Layer 7 of a small transformer language model trained on English Wikipedia (12 layers, counted from 0, width 128).
A neuron adds its activation times its output weights to the MLP's output. To switch it off is to set its activation to zero at one token and run the rest of the model.
A neuron's activation on a vector x is GELU(weights . x + bias), where the dot is the dot product.

Input weights of the MLP neurons that the questions are about. A number n stands for n times 0.001.
n18 (bias -0.050): -111 -22 -26 -132 -222 109 90 172 74 104 -29 -88 -23 -147 -142 114 19 -218 -45 -4 171 -15 98 -74 90 -236 -18 180 155 -49 6 123 111 -202 -29 54 22 -59 -93 -100 35 -17 -8 -101 -125 17 55 216 -71 139 -50 -99 126 -116 -108 -89 26 35 -42 184 53 105 -81 -42 0 -84 144 -52 -112 -4 282 32 127 -53 -4 174 -18 0 76 204 46 172 165 11 -203 -46 -50 -115 9 237 -14 -131 101 -172 -39 -155 -107 60 -398 19 -112 143 70 151 35 -119 237 -58 136 -262 120 -76 35 208 -89 60 -289 -8 -291 -123 -130 -83 57 145 238 111 -422 340
n87 (bias -0.011): -112 -134 -108 -29 181 11 -22 -42 214 -100 83 -271 -27 4 -57 76 92 86 -218 13 117 -40 -60 122 45 178 248 -277 -172 -104 -45 -56 -274 -67 287 -78 100 -203 -92 -41 275 -219 -293 -122 -168 48 0 72 13 -105 30 115 -32 170 -50 -72 91 -87 -67 101 -55 43 122 -172 43 -138 18 4 -230 108 105 84 236 -34 -240 -4 -10 52 -58 27 -17 -61 17 117 51 52 0 43 -107 51 51 -139 43 -38 90 -87 -105 8 -130 7 129 -155 -82 34 74 169 -191 68 -43 -55 0 137 -31 18 6 -3 128 -46 11 -52 12 140 80 43 126 148 28 167
n91 (bias -0.005): 46 -63 -56 196 -109 -11 7 47 -63 19 68 114 -84 -14 -89 38 -26 21 -63 -127 -40 -191 51 265 76 -135 131 -172 -87 48 -87 -65 0 51 -11 -4 90 35 -92 -20 162 62 -22 -61 96 179 183 -22 -219 183 -68 184 235 285 -22 59 95 -77 -327 70 87 41 26 -97 38 117 -10 70 14 68 58 97 -7 -117 -34 18 175 -29 -219 -39 -16 -70 201 135 -169 -153 -111 49 38 17 -18 -130 -103 -87 103 316 -21 -51 220 149 -108 -240 -76 -33 -173 -7 28 39 -7 70 -53 -75 -22 61 -59 45 -198 -71 -62 -339 -35 -18 -9 71 3 35 10 -105
n119 (bias -0.038): -60 -9 130 -110 80 -17 40 -259 -146 36 168 -50 4 4 7 378 -27 104 235 53 146 64 59 -119 38 -168 134 -30 -144 8 -232 -4 -283 223 139 178 166 33 -157 -27 123 -58 186 -236 -4 -62 -142 -85 216 -153 -8 40 -145 -172 -4 -28 42 21 -169 226 -88 123 -99 -64 63 38 -119 -21 -237 174 -288 -187 54 42 72 -57 120 -150 -68 0 -30 153 240 -78 110 -173 -178 333 62 77 46 -159 -4 143 -89 -36 198 -77 -80 230 205 22 -130 -180 57 153 -90 -30 -278 -12 80 -24 -6 36 -7 -123 -79 -63 -183 71 -78 177 56 -109 27 97 81 105
n193 (bias -0.085): -190 105 42 20 -15 -56 124 -459 -14 87 0 -5 -299 -154 -131 148 -243 113 -20 55 99 -64 103 210 155 -192 148 -83 64 34 -459 -5 -134 307 65 -142 -97 264 -49 477 89 17 -114 -91 -166 -102 362 115 -23 221 -46 -163 394 183 131 -216 238 80 -30 -5 -27 -68 -9 24 -9 -74 83 63 -29 117 -165 -91 241 4 -122 -271 -76 353 53 -33 -55 -104 82 55 -5 0 -107 38 -194 139 109 206 -249 -47 114 148 69 -42 196 61 -14 -16 249 -253 -12 149 -50 -60 117 47 -356 -202 14 -39 -84 -142 189 82 122 -241 -50 45 32 -128 -19 241 -175 64
n226 (bias -0.013): 132 79 -92 -83 -159 -180 55 34 -67 -39 62 -60 -116 -15 -58 171 -114 -81 -177 -284 -78 -309 146 -57 -98 -89 -125 -172 -106 -50 64 -57 244 -95 -214 40 49 -201 25 -136 122 -183 97 -208 -146 -44 209 333 -191 121 -84 60 89 123 -29 182 73 37 -8 129 -60 135 132 22 -4 -251 -107 4 73 -168 187 53 145 -162 4 138 -102 113 -69 -250 -15 47 93 -97 -47 -40 32 97 213 -70 7 -121 208 19 150 101 55 -103 -111 -48 114 133 85 225 -108 -190 -4 -59 193 48 189 76 -17 80 -167 -97 -15 175 -166 -73 -29 131 163 151 110 69 -41 12
n254 (bias -0.058): -104 -214 -232 122 16 113 -136 -309 197 39 54 -155 33 137 -330 271 -95 -45 -213 -179 -29 220 73 -4 474 -353 106 -286 202 85 40 -136 221 -137 87 -62 122 32 -210 90 19 -236 -93 62 -25 -52 36 165 299 -54 24 327 -30 302 -64 -10 158 -190 -144 30 132 99 24 56 -28 70 -178 -165 -326 176 -67 117 -240 -165 244 -36 59 -26 -107 9 -66 -287 0 111 291 10 47 -147 121 -91 111 -167 124 241 -300 -75 -71 -303 -86 34 180 155 -14 243 8 93 61 -9 -336 43 -277 -118 189 -5 -236 -98 -208 -49 204 -188 -97 51 294 5 33 74 87 157
n270 (bias 0.000): 77 -172 -58 -89 53 -139 91 152 -3 -53 -25 -113 69 8 -202 11 105 118 120 -85 57 53 -38 -88 71 5 9 57 -71 11 -33 15 29 -105 46 -218 23 -69 46 -32 24 -44 -99 -140 -149 -44 120 114 -17 -25 -56 -12 -116 0 -120 -127 217 -87 -12 -43 15 -56 -72 -41 109 -82 14 30 -161 85 243 -85 -188 -221 -51 40 15 26 10 24 -108 -37 -18 138 -86 20 26 -28 28 74 111 -39 120 -125 196 108 -20 111 -107 67 -40 168 -13 46 -123 36 -55 -59 15 87 8 185 -16 42 41 68 -28 47 132 -147 -26 133 107 -40 125 18 -30 65
n277 (bias -0.032): -157 44 -119 28 -109 -18 -80 -60 -256 23 -15 -50 205 -78 -23 0 -86 -128 -175 65 0 13 152 -51 -69 -109 -85 -132 132 35 -101 51 114 186 0 168 156 47 79 -36 -40 -92 -32 -175 14 -265 166 59 -69 173 55 -157 83 19 -55 73 175 48 93 45 46 86 88 -64 19 -234 -55 -195 -10 25 117 141 -14 -21 28 35 -35 68 28 79 201 91 -96 119 32 -71 39 -57 84 217 -80 253 65 -63 107 143 95 173 -175 -149 85 115 76 -43 -28 -176 -46 -164 -124 -203 106 -75 -35 -161 -51 164 -123 89 -214 29 -3 -245 43 -109 187 151 -150 28
n461 (bias -0.033): 111 237 -154 -113 -163 -186 105 34 -125 -148 -94 -69 107 93 -74 3 -73 -104 -135 -92 -6 -155 -40 133 -164 -12 -201 -44 -35 -35 68 -132 78 -22 -42 3 -9 -46 -104 -60 0 131 47 -180 57 72 -30 111 -141 34 -200 70 67 160 -61 235 144 -66 10 -38 -7 107 24 -58 -18 -18 -213 -34 116 -66 164 80 96 -199 -155 62 -52 112 -45 78 12 41 56 56 10 88 144 10 101 125 65 -7 63 -95 83 41 -138 -54 -33 -30 -78 144 46 36 48 -22 191 87 0 -150 179 -31 -2 47 -196 -62 19 -28 -240 139 -83 -78 -142 110 132 126 -113 19
n502 (bias -0.074): -199 13 30 -24 62 0 20 15 -86 196 115 -125 -151 234 -183 310 235 -12 -16 59 147 73 -25 -96 128 30 248 224 -30 4 -248 -225 228 88 -48 121 -109 -21 72 37 71 -118 -69 -32 117 49 65 -12 276 -92 -29 122 16 -164 8 20 -87 -132 -214 -55 159 43 -115 -88 83 136 -182 -33 -116 -77 83 -183 -110 -55 -35 196 121 -20 -95 -30 -235 16 159 156 -12 -77 -109 -51 103 134 17 -278 -257 128 159 -118 67 -29 74 -38 297 43 -202 112 -56 107 16 159 -119 -45 -187 -46 78 101 -102 -200 -93 -231 27 12 50 197 107 17 -174 43 57 99

Output weights of the MLP neurons that the questions are about. A number n stands for n times 0.0011.
n18: 102 137 42 48 115 -260 -42 58 -34 -139 295 -145 181 9 40 -199 287 118 -14 -70 470 -194 59 -121 261 -66 219 74 78 -103 -153 43 -165 81 -120 -4 210 138 178 51 82 101 51 37 -176 157 45 137 -73 -119 -268 -4 147 135 -4 76 -180 99 -49 -207 23 -33 18 0 36 -49 124 -190 102 76 -74 -48 -11 117 87 175 -106 130 153 -102 -43 -62 108 -22 -85 -84 40 -155 244 -101 247 -70 -309 126 -82 -12 -44 -145 -92 -12 37 -103 -54 51 -181 -119 -299 -27 -27 342 134 42 -338 -31 -303 -10 -120 72 237 -341 105 -31 -127 5 -27 77 32 -330
n87: -65 -57 -3 32 12 112 -19 -49 -177 76 -67 11 -58 -213 -117 29 -229 71 10 -6 -3 101 -28 -87 -68 -19 -72 -106 -103 -93 -135 117 202 91 86 -38 -12 -30 234 114 -39 85 -72 -140 117 25 66 -176 6 26 68 13 -93 -244 45 195 7 -46 20 56 7 107 -46 43 -176 29 -37 236 -48 -109 141 3 -45 9 123 117 13 -113 -32 -135 225 -247 -42 3 -265 -144 -138 53 38 66 31 89 -34 113 115 -101 -136 -8 -38 -45 -77 -38 34 199 -91 -107 238 42 153 3 -96 16 -98 43 259 -75 -177 63 223 140 -8 33 -67 148 64 -37 -39 17
n91: 64 113 -117 78 57 107 35 14 -138 56 -166 28 119 99 -10 -198 -50 -19 120 90 12 6 107 -45 -80 -87 93 126 -153 45 -53 -52 3 -170 -51 14 -56 -49 -17 19 -62 179 64 105 -86 -7 -137 -76 -6 -137 89 119 -6 -149 27 198 31 14 3 -107 146 -65 143 72 -254 122 158 15 80 -29 -45 -63 -105 92 -129 -112 -149 179 115 -209 -72 15 -186 48 40 198 46 -153 -43 44 13 11 -19 -189 69 -111 51 18 -53 -58 -160 208 74 -29 24 -44 162 63 40 68 52 35 79 -21 83 33 -105 0 -138 6 -41 -18 25 -6 -148 -149 143 182
n119: -95 -34 -43 209 -199 3 50 121 115 113 -68 51 34 142 -106 54 104 -183 18 86 -57 140 -83 -183 46 -7 -47 -122 -24 -109 102 0 61 84 129 -47 105 -329 16 -195 198 -132 -54 10 121 49 -51 145 27 21 179 56 159 -224 146 8 -186 -105 155 -332 109 140 -73 6 39 -115 66 28 -121 10 40 -44 -205 182 -72 59 112 -4 -67 26 -86 -18 -76 -31 -85 187 102 -26 -103 -166 -27 72 110 32 -31 -53 -117 -18 -64 64 39 -7 -59 249 -119 -13 72 106 128 33 92 -252 10 -25 74 183 -265 -35 104 33 14 -122 79 -47 -77 92 22 -233
n193: 372 135 177 166 201 -63 -465 -144 -223 228 -55 0 -95 266 196 -28 -26 42 -101 -117 -16 48 -180 229 -96 356 39 -117 -167 65 -355 87 -254 104 50 -51 72 135 -217 108 -95 -123 64 81 -59 -89 24 48 -115 -56 -258 -108 273 364 279 267 82 258 -88 -51 282 -19 -133 -84 -16 -246 19 -77 -103 -15 -130 23 -115 155 72 -82 -298 447 -119 38 -25 -5 -173 242 -172 88 -243 272 32 -122 66 -10 -301 -63 -136 145 66 100 39 -327 241 180 58 -183 89 247 -86 111 68 58 -197 20 -477 -181 140 -129 75 -9 -25 16 253 -72 5 95 -123 -161 -151 -62
n226: -88 -124 97 135 37 187 -152 -7 -49 168 -176 144 -18 122 -24 116 -116 -45 225 111 -30 0 152 -34 7 -43 194 118 158 46 -164 68 -68 52 -18 -143 -83 -59 113 -61 135 76 -108 179 0 -122 -87 -15 321 -272 190 -29 -231 -143 0 -283 58 45 -11 -40 -53 223 -124 45 244 -153 20 80 153 -111 -34 102 -72 47 24 226 -7 38 -17 -88 25 -256 86 -61 -40 125 -48 38 -36 7 -63 72 -228 63 85 -145 -7 -68 -61 40 -51 4 -37 -15 -136 -175 18 -166 96 163 -114 166 40 88 -38 20 132 53 94 30 -199 -272 60 -116 16 -50 -17 150
n254: 238 -181 -34 84 127 -33 -81 -5 -92 140 -54 211 -44 71 -79 -122 -270 -207 -172 -328 -113 9 -57 173 -198 318 -72 -119 -119 -79 -181 54 210 92 -83 193 -53 -102 -37 302 145 271 111 -37 206 -92 -5 -338 -10 151 -279 -317 81 231 142 375 -188 175 -10 161 68 28 55 8 332 -126 90 267 -64 -129 -148 -73 -17 60 28 -81 55 111 131 -265 277 -127 87 89 209 10 -96 243 -125 125 -251 222 -142 -286 -98 -183 40 -64 -214 174 -245 308 -75 -163 35 5 54 230 -225 -230 -290 14 275 -136 58 -209 220 83 34 95 -108 120 -314 290 -102 183 -120 -5
n270: -30 57 83 -73 -2 17 46 -79 -57 36 90 9 -108 5 26 45 159 -98 74 46 84 101 98 -49 29 36 -103 -18 56 100 -20 -30 119 -12 -143 117 -34 -65 68 38 48 28 -2 -45 -22 188 -40 167 27 -72 -32 59 -110 15 -7 11 61 -20 57 -82 -61 72 -8 -34 52 -164 -53 134 160 -73 22 -120 -64 82 132 -7 -118 145 -163 -154 18 -8 124 -58 -47 78 -165 -51 78 -76 13 -12 -132 154 -103 -61 30 137 137 -96 72 -92 -5 99 13 -2 -48 -102 -99 89 119 -7 102 31 -203 20 -27 -56 -91 -91 -20 -46 -26 63 54 -180 24 -60
n277: -162 83 -145 185 18 105 24 77 143 55 -49 -146 -6 -112 138 -177 104 49 251 53 -32 -71 57 135 157 -112 210 39 -165 -108 -96 34 66 -130 64 -90 -125 -32 -26 -159 -6 -82 -45 50 86 299 -81 -75 -98 88 -135 -13 -158 -127 119 58 -200 -61 -10 192 -16 -176 76 -44 13 145 118 183 63 -6 116 -131 54 -17 -24 146 22 -69 27 33 121 -108 83 -53 -207 -90 -130 101 22 39 114 -86 26 80 167 -103 37 -32 0 129 -74 -98 -3 -40 69 -61 -130 -87 147 12 -45 -81 -86 92 0 -76 -92 -20 148 66 110 -101 -10 26 -58 87 61 -13
n461: -6 -70 41 14 -72 -5 -199 13 138 -61 44 0 -92 -171 -26 -57 32 -26 148 37 70 69 87 -263 46 -31 -3 113 -17 -33 -319 166 28 -55 -8 20 5 38 89 -63 98 -225 -104 133 -3 83 3 -71 -19 -40 -39 20 95 -88 31 -49 -178 22 -89 17 -15 -11 60 21 58 -57 228 17 -30 82 27 -103 101 105 83 43 11 -6 -162 -21 -22 -52 -47 -42 -220 -82 12 -76 -20 22 160 5 -51 -35 76 53 -51 -10 10 44 19 78 21 159 42 -80 -67 -128 221 101 12 133 74 -14 10 63 -54 44 -8 -96 86 -197 225 65 -48 100 -50 -185
n502: -7 -7 -191 10 -16 -97 -3 46 47 -139 -20 206 -226 25 106 -96 -133 -65 -181 -138 -50 -59 -143 15 -85 273 -23 -120 41 -24 56 275 135 -13 -38 -106 -56 42 16 77 -62 66 124 3 -249 -166 45 217 65 -136 -29 -14 86 134 92 -80 16 -19 -71 -164 160 231 84 -217 -46 -273 86 81 66 93 114 54 130 80 -85 56 -136 62 -276 81 -120 -92 19 55 74 30 42 172 -3 77 -133 53 -91 -82 -134 359 -7 112 -29 -48 85 105 33 48 37 74 127 -51 -93 -13 4 -110 -163 25 59 153 -11 -96 34 -197 -25 -45 72 -25 -62 57 -77 141

Each question names a token from some text and the token that comes next. It shows the vector x that enters the MLP there. A number n stands for n times 0.014.

Then comes g, the gradient of the next token's log-probability with respect to the MLP's output, scaled to length 1. A neuron's effect is roughly proportional to its activation times (output weights . g). A number n stands for n times 0.00075.

" conference", then "s"
x: 79 -96 47 12 80 49 79 35 1 -127 65 -166 -37 -92 86 -45 12 69 18 -90 0 -58 -28 -26 -3 29 21 -79 76 -18 -8 24 -52 -108 -40 -15 -46 -38 38 -21 -18 113 -54 175 -83 18 9 79 -92 22 -42 42 -24 -8 23 -105 54 -221 158 56 14 -75 5 -175 -111 21 -46 64 -121 -87 83 -11 -74 117 -26 -122 79 -39 20 101 4 21 -19 -36 60 93 -7 -14 95 22 -41 14 15 -62 -11 -96 77 170 10 -110 37 -115 -9 78 220 -5 88 -65 24 39 112 69 -252 35 -95 78 -33 -5 31 49 80 86 -11 25 103 -60 110 -21
g: -241 26 -56 32 -144 193 -105 60 142 -48 153 -35 -96 -28 -89 -12 50 -47 189 136 -214 118 -130 -12 51 112 9 -64 6 -33 108 12 142 -93 303 -76 -24 -369 -84 -37 69 -78 4 -48 25 39 -53 -79 -45 277 150 59 -119 -220 -132 42 -9 -180 53 152 -37 -190 -67 -161 74 7 233 202 66 -106 205 104 216 -58 -40 -25 143 -47 78 98 54 -146 -3 -1 -3 -155 -134 18 -126 23 109 42 39 -90 2 61 13 -22 -123 19 -25 8 -8 -37 15 -52 141 -139 117 -207 -230 131 26 44 91 104 -65 -220 -274 11 44 125 120 -8 105 194 -82 83
Which neuron, switched off, lowers the next token's probability most? n87

"stead", then " |"
x: -6 -29 -64 -5 45 53 42 55 -26 -113 -5 -7 14 -4 -18 -81 54 29 -79 61 19 20 145 -109 -160 50 -103 -8 -39 7 18 13 34 -27 -6 127 -150 32 -27 27 -77 196 42 -82 59 35 148 40 -247 -9 31 55 61 -2 -93 75 -95 -147 -15 22 -56 -65 -52 -216 -83 -53 5 61 -23 -54 184 -97 -67 139 -11 -34 -27 18 -7 -20 113 -31 -72 -4 13 -58 24 -19 43 29 55 -30 0 -32 -36 -44 96 183 108 111 -91 64 44 -59 152 82 -19 -50 32 26 204 -42 -183 56 -52 47 18 -8 -58 -19 167 -7 -80 -14 104 -106 -27 -35
g: 45 -165 2 -28 87 -96 117 -40 66 -294 149 -28 8 87 -76 124 86 217 94 9 102 -168 -43 -71 201 41 107 -17 75 -42 35 -143 178 -8 -149 -78 243 -1 -13 156 -71 4 -34 88 -92 206 57 50 28 -135 57 141 55 -11 -157 -82 -145 -112 -208 -202 166 -158 -115 41 -139 144 52 21 83 175 213 136 -62 221 -184 93 59 -19 76 -19 -54 -100 113 -119 20 1 -243 -56 -139 135 145 -60 -105 82 59 -29 -13 26 15 -118 71 67 -64 -35 -11 79 -163 -232 -145 263 45 122 -75 36 -88 54 -137 2 57 -206 -60 -16 26 257 -110 -119 79 -247
Which neuron, switched off, lowers the next token's probability most? n18

"ling", then " Street"
x: 104 -23 3 68 63 -23 58 65 83 52 0 -47 -36 47 80 -27 15 11 -25 -51 -106 -25 73 -15 -150 29 7 -20 -12 92 -11 -51 -25 -82 -59 -45 -9 -7 -43 4 -15 212 -14 -45 20 -4 68 21 -280 -95 21 97 125 60 -61 21 -71 -107 -90 33 -58 -103 -48 -115 9 -18 17 110 57 8 66 -167 -83 55 104 -127 60 26 -66 -3 -3 -50 -31 28 -39 -96 -22 -56 4 130 36 -61 18 19 -7 21 62 314 89 11 -134 15 -17 -43 191 31 34 -143 -38 20 -31 -9 -219 -8 -50 80 71 46 -30 14 155 109 -92 57 145 -81 8 -88
g: -77 -140 32 -64 -152 44 -109 224 58 -6 169 -72 91 -34 115 49 -73 15 57 -45 -133 30 -20 -18 148 64 265 -72 189 54 -151 112 -253 115 29 -149 -204 -95 -23 -83 37 150 -189 190 -33 -87 -90 -161 32 -138 26 -18 -78 62 -89 145 220 -48 197 124 -9 139 2 61 -144 150 50 -33 45 -106 109 67 -18 160 -118 24 -188 -146 -39 87 216 32 104 53 137 211 12 -94 -184 -181 62 256 -126 -52 -92 -199 -163 109 -113 -64 -117 75 54 -78 176 199 103 45 -317 75 28 97 -105 -34 4 -17 -144 26 -28 65 -138 -14 -11 -101 5 -154 96 59
Which neuron, switched off, lowers the next token's probability most? n91

"gu", then "t"
x: -30 42 -56 35 8 101 -13 -25 23 -61 61 -46 -67 1 171 -88 -84 -70 36 14 -48 46 106 -155 -82 26 -89 49 -90 5 26 -2 45 -39 36 -51 -70 -15 59 -111 -33 307 61 -15 -6 -11 -10 145 -104 72 -107 -1 77 -83 34 -9 -28 -219 106 -108 -11 85 17 -35 -55 -101 -24 143 26 5 25 -200 35 133 -30 -184 -117 49 -99 35 42 50 64 -30 14 -35 -9 -38 29 -61 112 26 40 -50 -51 -33 -50 160 81 42 -92 -55 109 -27 137 -40 -29 -179 24 -23 144 -7 -13 60 -22 50 104 17 -92 -90 101 49 6 33 75 -14 92 -81
g: -92 -134 151 112 -77 -29 -80 158 -209 29 -75 -226 -121 170 -35 -34 -56 -76 -135 259 -152 70 67 -92 15 108 37 -108 36 -1 -112 -101 168 -166 131 309 158 137 -190 107 -130 -73 48 58 -218 39 -240 -28 167 -31 -34 122 105 -3 238 -69 97 50 -89 -30 83 8 175 65 -162 54 60 88 130 219 0 -19 99 70 89 1 86 5 -64 -73 -87 199 -52 211 -178 30 -11 50 16 -21 -282 35 226 -171 93 22 -64 57 -51 -74 -28 -4 -90 -84 124 -29 -230 -87 97 33 -176 -152 38 -18 111 -13 149 36 3 -194 -147 -108 55 125 -25 -97 -112 61
Which neuron, switched off, lowers the next token's probability most? n461

" |", then "\n"
x: 0 -35 17 79 4 21 4 -56 7 -100 -6 -97 12 17 1 9 18 9 3 0 53 35 87 -119 -2 53 29 20 -74 72 -73 60 -3 -21 -35 -53 -46 8 48 -61 26 128 -50 81 -46 -37 40 57 -84 -71 8 34 68 15 -27 -1 28 -181 61 -50 -65 -29 3 -139 -11 -14 124 123 -15 -50 46 -71 -110 109 61 38 -9 11 13 19 54 6 -2 -1 -32 50 -9 -7 80 -100 -29 38 10 10 81 -36 80 233 58 -50 -8 28 3 44 122 14 -44 -140 37 15 14 95 -148 52 -47 26 -18 88 49 -54 115 7 -33 69 21 -485 60 -122
g: 49 72 -53 -38 -67 47 -56 161 28 -164 -93 -126 0 -77 65 -203 24 230 -96 -115 -78 49 -174 111 -116 36 -140 88 13 74 52 83 158 11 -114 -218 66 119 105 19 -178 -3 152 99 48 111 -25 129 12 16 -71 49 -185 -10 -88 -113 76 22 -62 -107 167 -115 -28 173 26 -95 -27 -69 114 -108 227 128 -103 -93 87 -101 -122 124 -33 -206 19 -4 -33 -302 -104 68 -72 47 -28 171 -18 197 48 25 23 253 -28 146 -34 -175 140 -67 -16 121 11 84 104 -400 25 21 214 278 -265 -91 -38 56 116 149 -108 -59 44 205 -7 -30 43 -59 -96 -123
Which neuron, switched off, lowers the next token's probability most? n270

" place", then " in"
x: 112 3 36 -78 19 25 36 -66 81 11 55 -108 -104 -105 54 -63 68 60 -19 69 10 65 -2 -39 6 32 -24 110 -15 -103 -50 10 -12 -30 -38 32 -42 119 128 12 -23 134 28 -5 -51 -84 30 -52 -89 -40 30 -70 32 -84 -66 2 -18 -139 12 88 -22 27 -82 -161 -90 -41 -131 53 108 -129 117 -107 108 150 107 67 -7 -101 51 120 79 -11 -7 -108 49 50 32 -99 44 -51 21 100 88 32 5 -139 45 59 31 -121 10 -28 34 -21 195 5 -41 -193 -61 27 54 72 -177 -57 -138 78 -80 31 75 -58 132 70 19 -81 144 -6 -97 -23
g: 81 -17 114 -237 -87 -13 -32 -144 -53 -85 263 -141 -145 33 67 90 34 -35 85 -117 1 -10 -62 -104 113 -62 219 -122 10 20 -185 73 -143 -28 110 243 -8 0 57 59 -158 4 -19 71 -105 12 -50 224 129 44 -167 -98 -46 -92 124 -210 15 103 -165 -71 -288 -108 161 -120 65 10 -85 119 -41 15 -9 -30 151 39 251 -64 -145 304 139 24 104 178 49 -3 -17 -184 99 93 -108 -156 53 -39 -189 166 99 51 72 -59 -164 44 30 2 15 -7 96 -92 -317 -46 -193 142 121 76 -8 -167 88 -104 47 -38 139 -126 -54 187 37 68 8 21 220 -9
Which neuron, switched off, lowers the next token's probability most? n18

"\n", then "|---|---|---|"
x: 30 -53 123 20 -32 24 13 -12 1 -32 26 -41 -21 1 30 27 25 25 17 -48 -23 27 45 -108 -55 74 39 9 -34 62 -16 -3 92 -25 2 -63 -122 16 70 56 74 143 30 -20 -15 -42 45 35 49 -1 -54 87 70 -21 -39 16 13 -134 1 -142 10 10 -42 -154 2 -20 -141 44 -62 -43 -9 -51 -33 101 -3 7 69 2 -22 21 31 6 14 -16 13 81 -16 14 154 68 -1 -55 -76 31 87 -59 22 191 115 -3 141 -49 -4 28 167 -55 40 -105 -60 -13 -9 -11 -178 16 -154 -58 18 -10 -19 53 113 29 -2 23 67 -439 -20 10
g: -118 -63 -158 86 -77 -144 -100 90 119 274 -16 95 31 -37 96 -186 -102 -83 60 -34 -69 -2 104 -69 144 -157 223 30 24 -39 -131 -13 81 205 46 -135 -81 67 104 30 31 -29 1 159 127 -120 134 -66 -180 49 -18 -71 170 165 48 -320 -75 247 -42 93 37 -92 -1 -182 -36 -153 151 -180 97 182 -121 -244 -39 -233 22 -113 109 104 11 -2 -42 -99 61 60 76 -107 110 -198 34 53 -106 -172 92 189 90 -117 -64 25 -92 10 -35 41 29 -167 -12 -10 -104 130 26 -76 -157 61 112 293 35 -22 49 -109 8 -72 138 -194 -14 189 143 -12 244 -25
Which neuron, switched off, raises the next token's probability most? n502

"===", then "M"
x: -1 -109 86 1 14 35 38 -58 -38 123 64 -67 5 22 17 -27 -14 61 -51 -32 69 44 48 -118 -33 20 -44 -32 -21 38 -1 29 35 -10 45 -57 -76 34 59 63 -68 19 -23 72 -29 75 106 -17 15 43 -55 112 -63 -33 -28 109 23 -190 49 -85 38 -56 6 -188 -7 60 4 -63 57 -57 -50 -156 -65 159 14 -78 -17 0 -31 22 -4 -6 64 -31 5 13 17 57 71 10 -88 16 -63 94 55 -48 -14 148 91 -33 53 24 -71 -41 130 -6 -22 -156 -36 137 9 63 -113 66 -72 33 84 -6 -89 147 151 -47 41 -11 120 -391 25 -103
g: 49 0 46 -297 64 -116 -52 308 12 -98 -104 52 20 3 -172 -49 297 62 -110 -125 37 -132 56 121 -139 -78 -45 118 124 -109 183 18 283 -189 95 -111 -52 -43 -132 10 -37 81 38 -28 -10 254 -186 -63 73 -6 -136 126 -46 73 -129 -127 131 -51 94 -201 -109 254 -45 -148 -133 15 -278 -259 43 -41 -26 145 36 54 -142 60 -126 46 -6 -86 139 -13 237 -10 -62 204 -92 158 132 -57 86 -35 76 -48 40 71 -129 -97 29 184 43 0 166 -80 195 -63 -56 -7 14 0 32 -85 48 -61 17 -15 50 -280 -66 88 65 47 81 -48 106 128 -41 -4
Which neuron, switched off, lowers the next token's probability most? n502

" professional", then " charity"
x: 120 38 130 33 -2 41 59 -3 -17 -30 -50 -31 38 -22 239 -6 -60 -109 -64 -80 -38 -1 77 -160 -15 55 -20 33 69 19 8 102 -17 -11 69 -47 -51 60 111 25 33 69 10 69 10 -79 -88 -15 28 57 -28 59 5 -89 42 -103 0 -102 125 67 -10 -98 -14 -163 -136 -37 -39 -65 -23 28 33 -10 -23 229 84 -62 43 -13 -51 16 -16 -20 -63 -5 58 -19 -55 -190 18 80 -21 37 -72 -10 32 -94 6 177 -74 -113 33 15 49 47 174 45 -1 -142 49 12 15 84 -211 -83 -147 95 53 42 21 49 109 110 -84 -37 52 -46 -10 -161
g: 165 50 -32 167 -39 -30 -84 -153 223 -78 30 69 -126 -43 85 63 92 128 -173 19 238 24 22 71 -7 -90 86 126 81 330 -4 -191 -188 42 -113 -4 -62 20 -218 -314 7 -91 51 -113 -20 215 245 -115 135 -96 24 258 -32 -23 28 34 73 9 -121 30 22 30 72 -43 -188 -198 -94 -11 -278 173 58 -73 98 24 5 -87 -69 -48 -21 13 78 151 101 -87 87 183 197 102 -21 -130 -173 -16 21 44 -245 10 78 -22 -158 -242 74 6 102 -50 -126 173 173 29 -83 -79 97 -58 -55 96 -80 -95 43 23 23 -182 125 74 -73 -131 -95 -55 -34 145
Which neuron, switched off, raises the next token's probability most? n277

" ", then "2"
x: 22 -22 34 -17 -49 66 -65 -52 20 -13 17 -35 -17 -33 -26 -91 -43 -1 -7 -84 -55 39 13 -94 14 2 17 -34 45 65 259 3 -29 -30 16 32 -32 -1 106 -123 45 91 35 197 -91 -28 34 -35 81 -3 162 88 -2 -69 11 83 4 -178 49 -99 49 -89 -5 -81 -43 72 34 40 -55 -3 -78 -32 -43 146 83 -70 62 -19 -30 -10 -6 -95 -211 -39 8 65 -13 -53 94 -85 -74 27 -16 5 -39 -24 41 44 112 -17 122 -68 20 10 194 20 84 -139 -37 36 2 24 -83 -30 -174 32 14 69 53 -26 149 1 65 45 29 -260 68 -71
g: -71 30 196 139 97 -152 -38 216 -243 63 142 -223 110 49 23 99 48 -82 -20 61 103 167 -268 -110 48 -14 -65 14 -102 163 -142 16 50 169 26 42 -64 42 -260 -101 96 -49 51 180 42 171 126 53 22 -177 -145 71 -196 -16 -31 -95 -194 -20 -86 -31 153 32 288 -166 41 -70 97 225 -3 25 0 41 -64 127 -196 52 -120 91 276 -49 140 -191 91 -21 -228 99 -177 -72 28 -18 -132 141 -37 3 2 -104 24 32 -161 -174 35 41 22 -49 -41 -100 -182 163 -69 71 48 45 65 70 0 -1 101 -152 124 171 113 -94 38 -103 -106 -32 -206 73
Which neuron, switched off, lowers the next token's probability most? n254

" |", then " Date"
x: 7 -52 58 34 15 14 -15 -80 18 -40 25 -111 67 7 50 -43 -8 21 17 -16 86 66 134 -124 -1 83 56 23 -117 14 -72 78 -45 -34 -7 42 -57 -26 40 -111 40 136 -56 37 -60 -46 56 -30 -134 -30 13 37 39 -28 -52 20 7 -160 72 -69 -28 -28 37 -155 -7 -35 104 102 20 -52 38 -102 -52 111 21 38 -43 -14 22 38 33 30 3 -8 -11 27 44 0 89 -110 -34 41 7 7 86 -88 75 109 93 -42 -18 11 17 -34 163 49 -8 -72 51 -7 -9 83 -97 40 -32 38 -22 75 4 -47 154 21 -21 101 -5 -465 65 -142
g: 26 127 -60 40 -5 -146 232 102 285 -105 112 62 -9 59 -74 96 -137 -7 -1 -21 102 20 74 -140 214 -217 -125 1 85 -25 77 -151 81 -52 28 149 -33 9 204 13 70 -14 -85 18 106 138 -37 249 -177 -106 94 277 -36 13 75 -72 -29 78 224 -103 80 -94 -135 -24 -13 -69 103 -117 -12 -86 176 -163 -115 75 102 139 60 -203 51 27 89 -188 -127 -13 100 -85 220 -108 -101 -48 159 -157 -40 94 -166 -180 -58 155 -125 56 -3 -270 5 72 140 72 -150 -141 -61 -29 10 127 38 -1 -123 -74 -313 -77 96 -29 -233 -104 -34 131 -84 26 125 49
Which neuron, switched off, lowers the next token's probability most? n270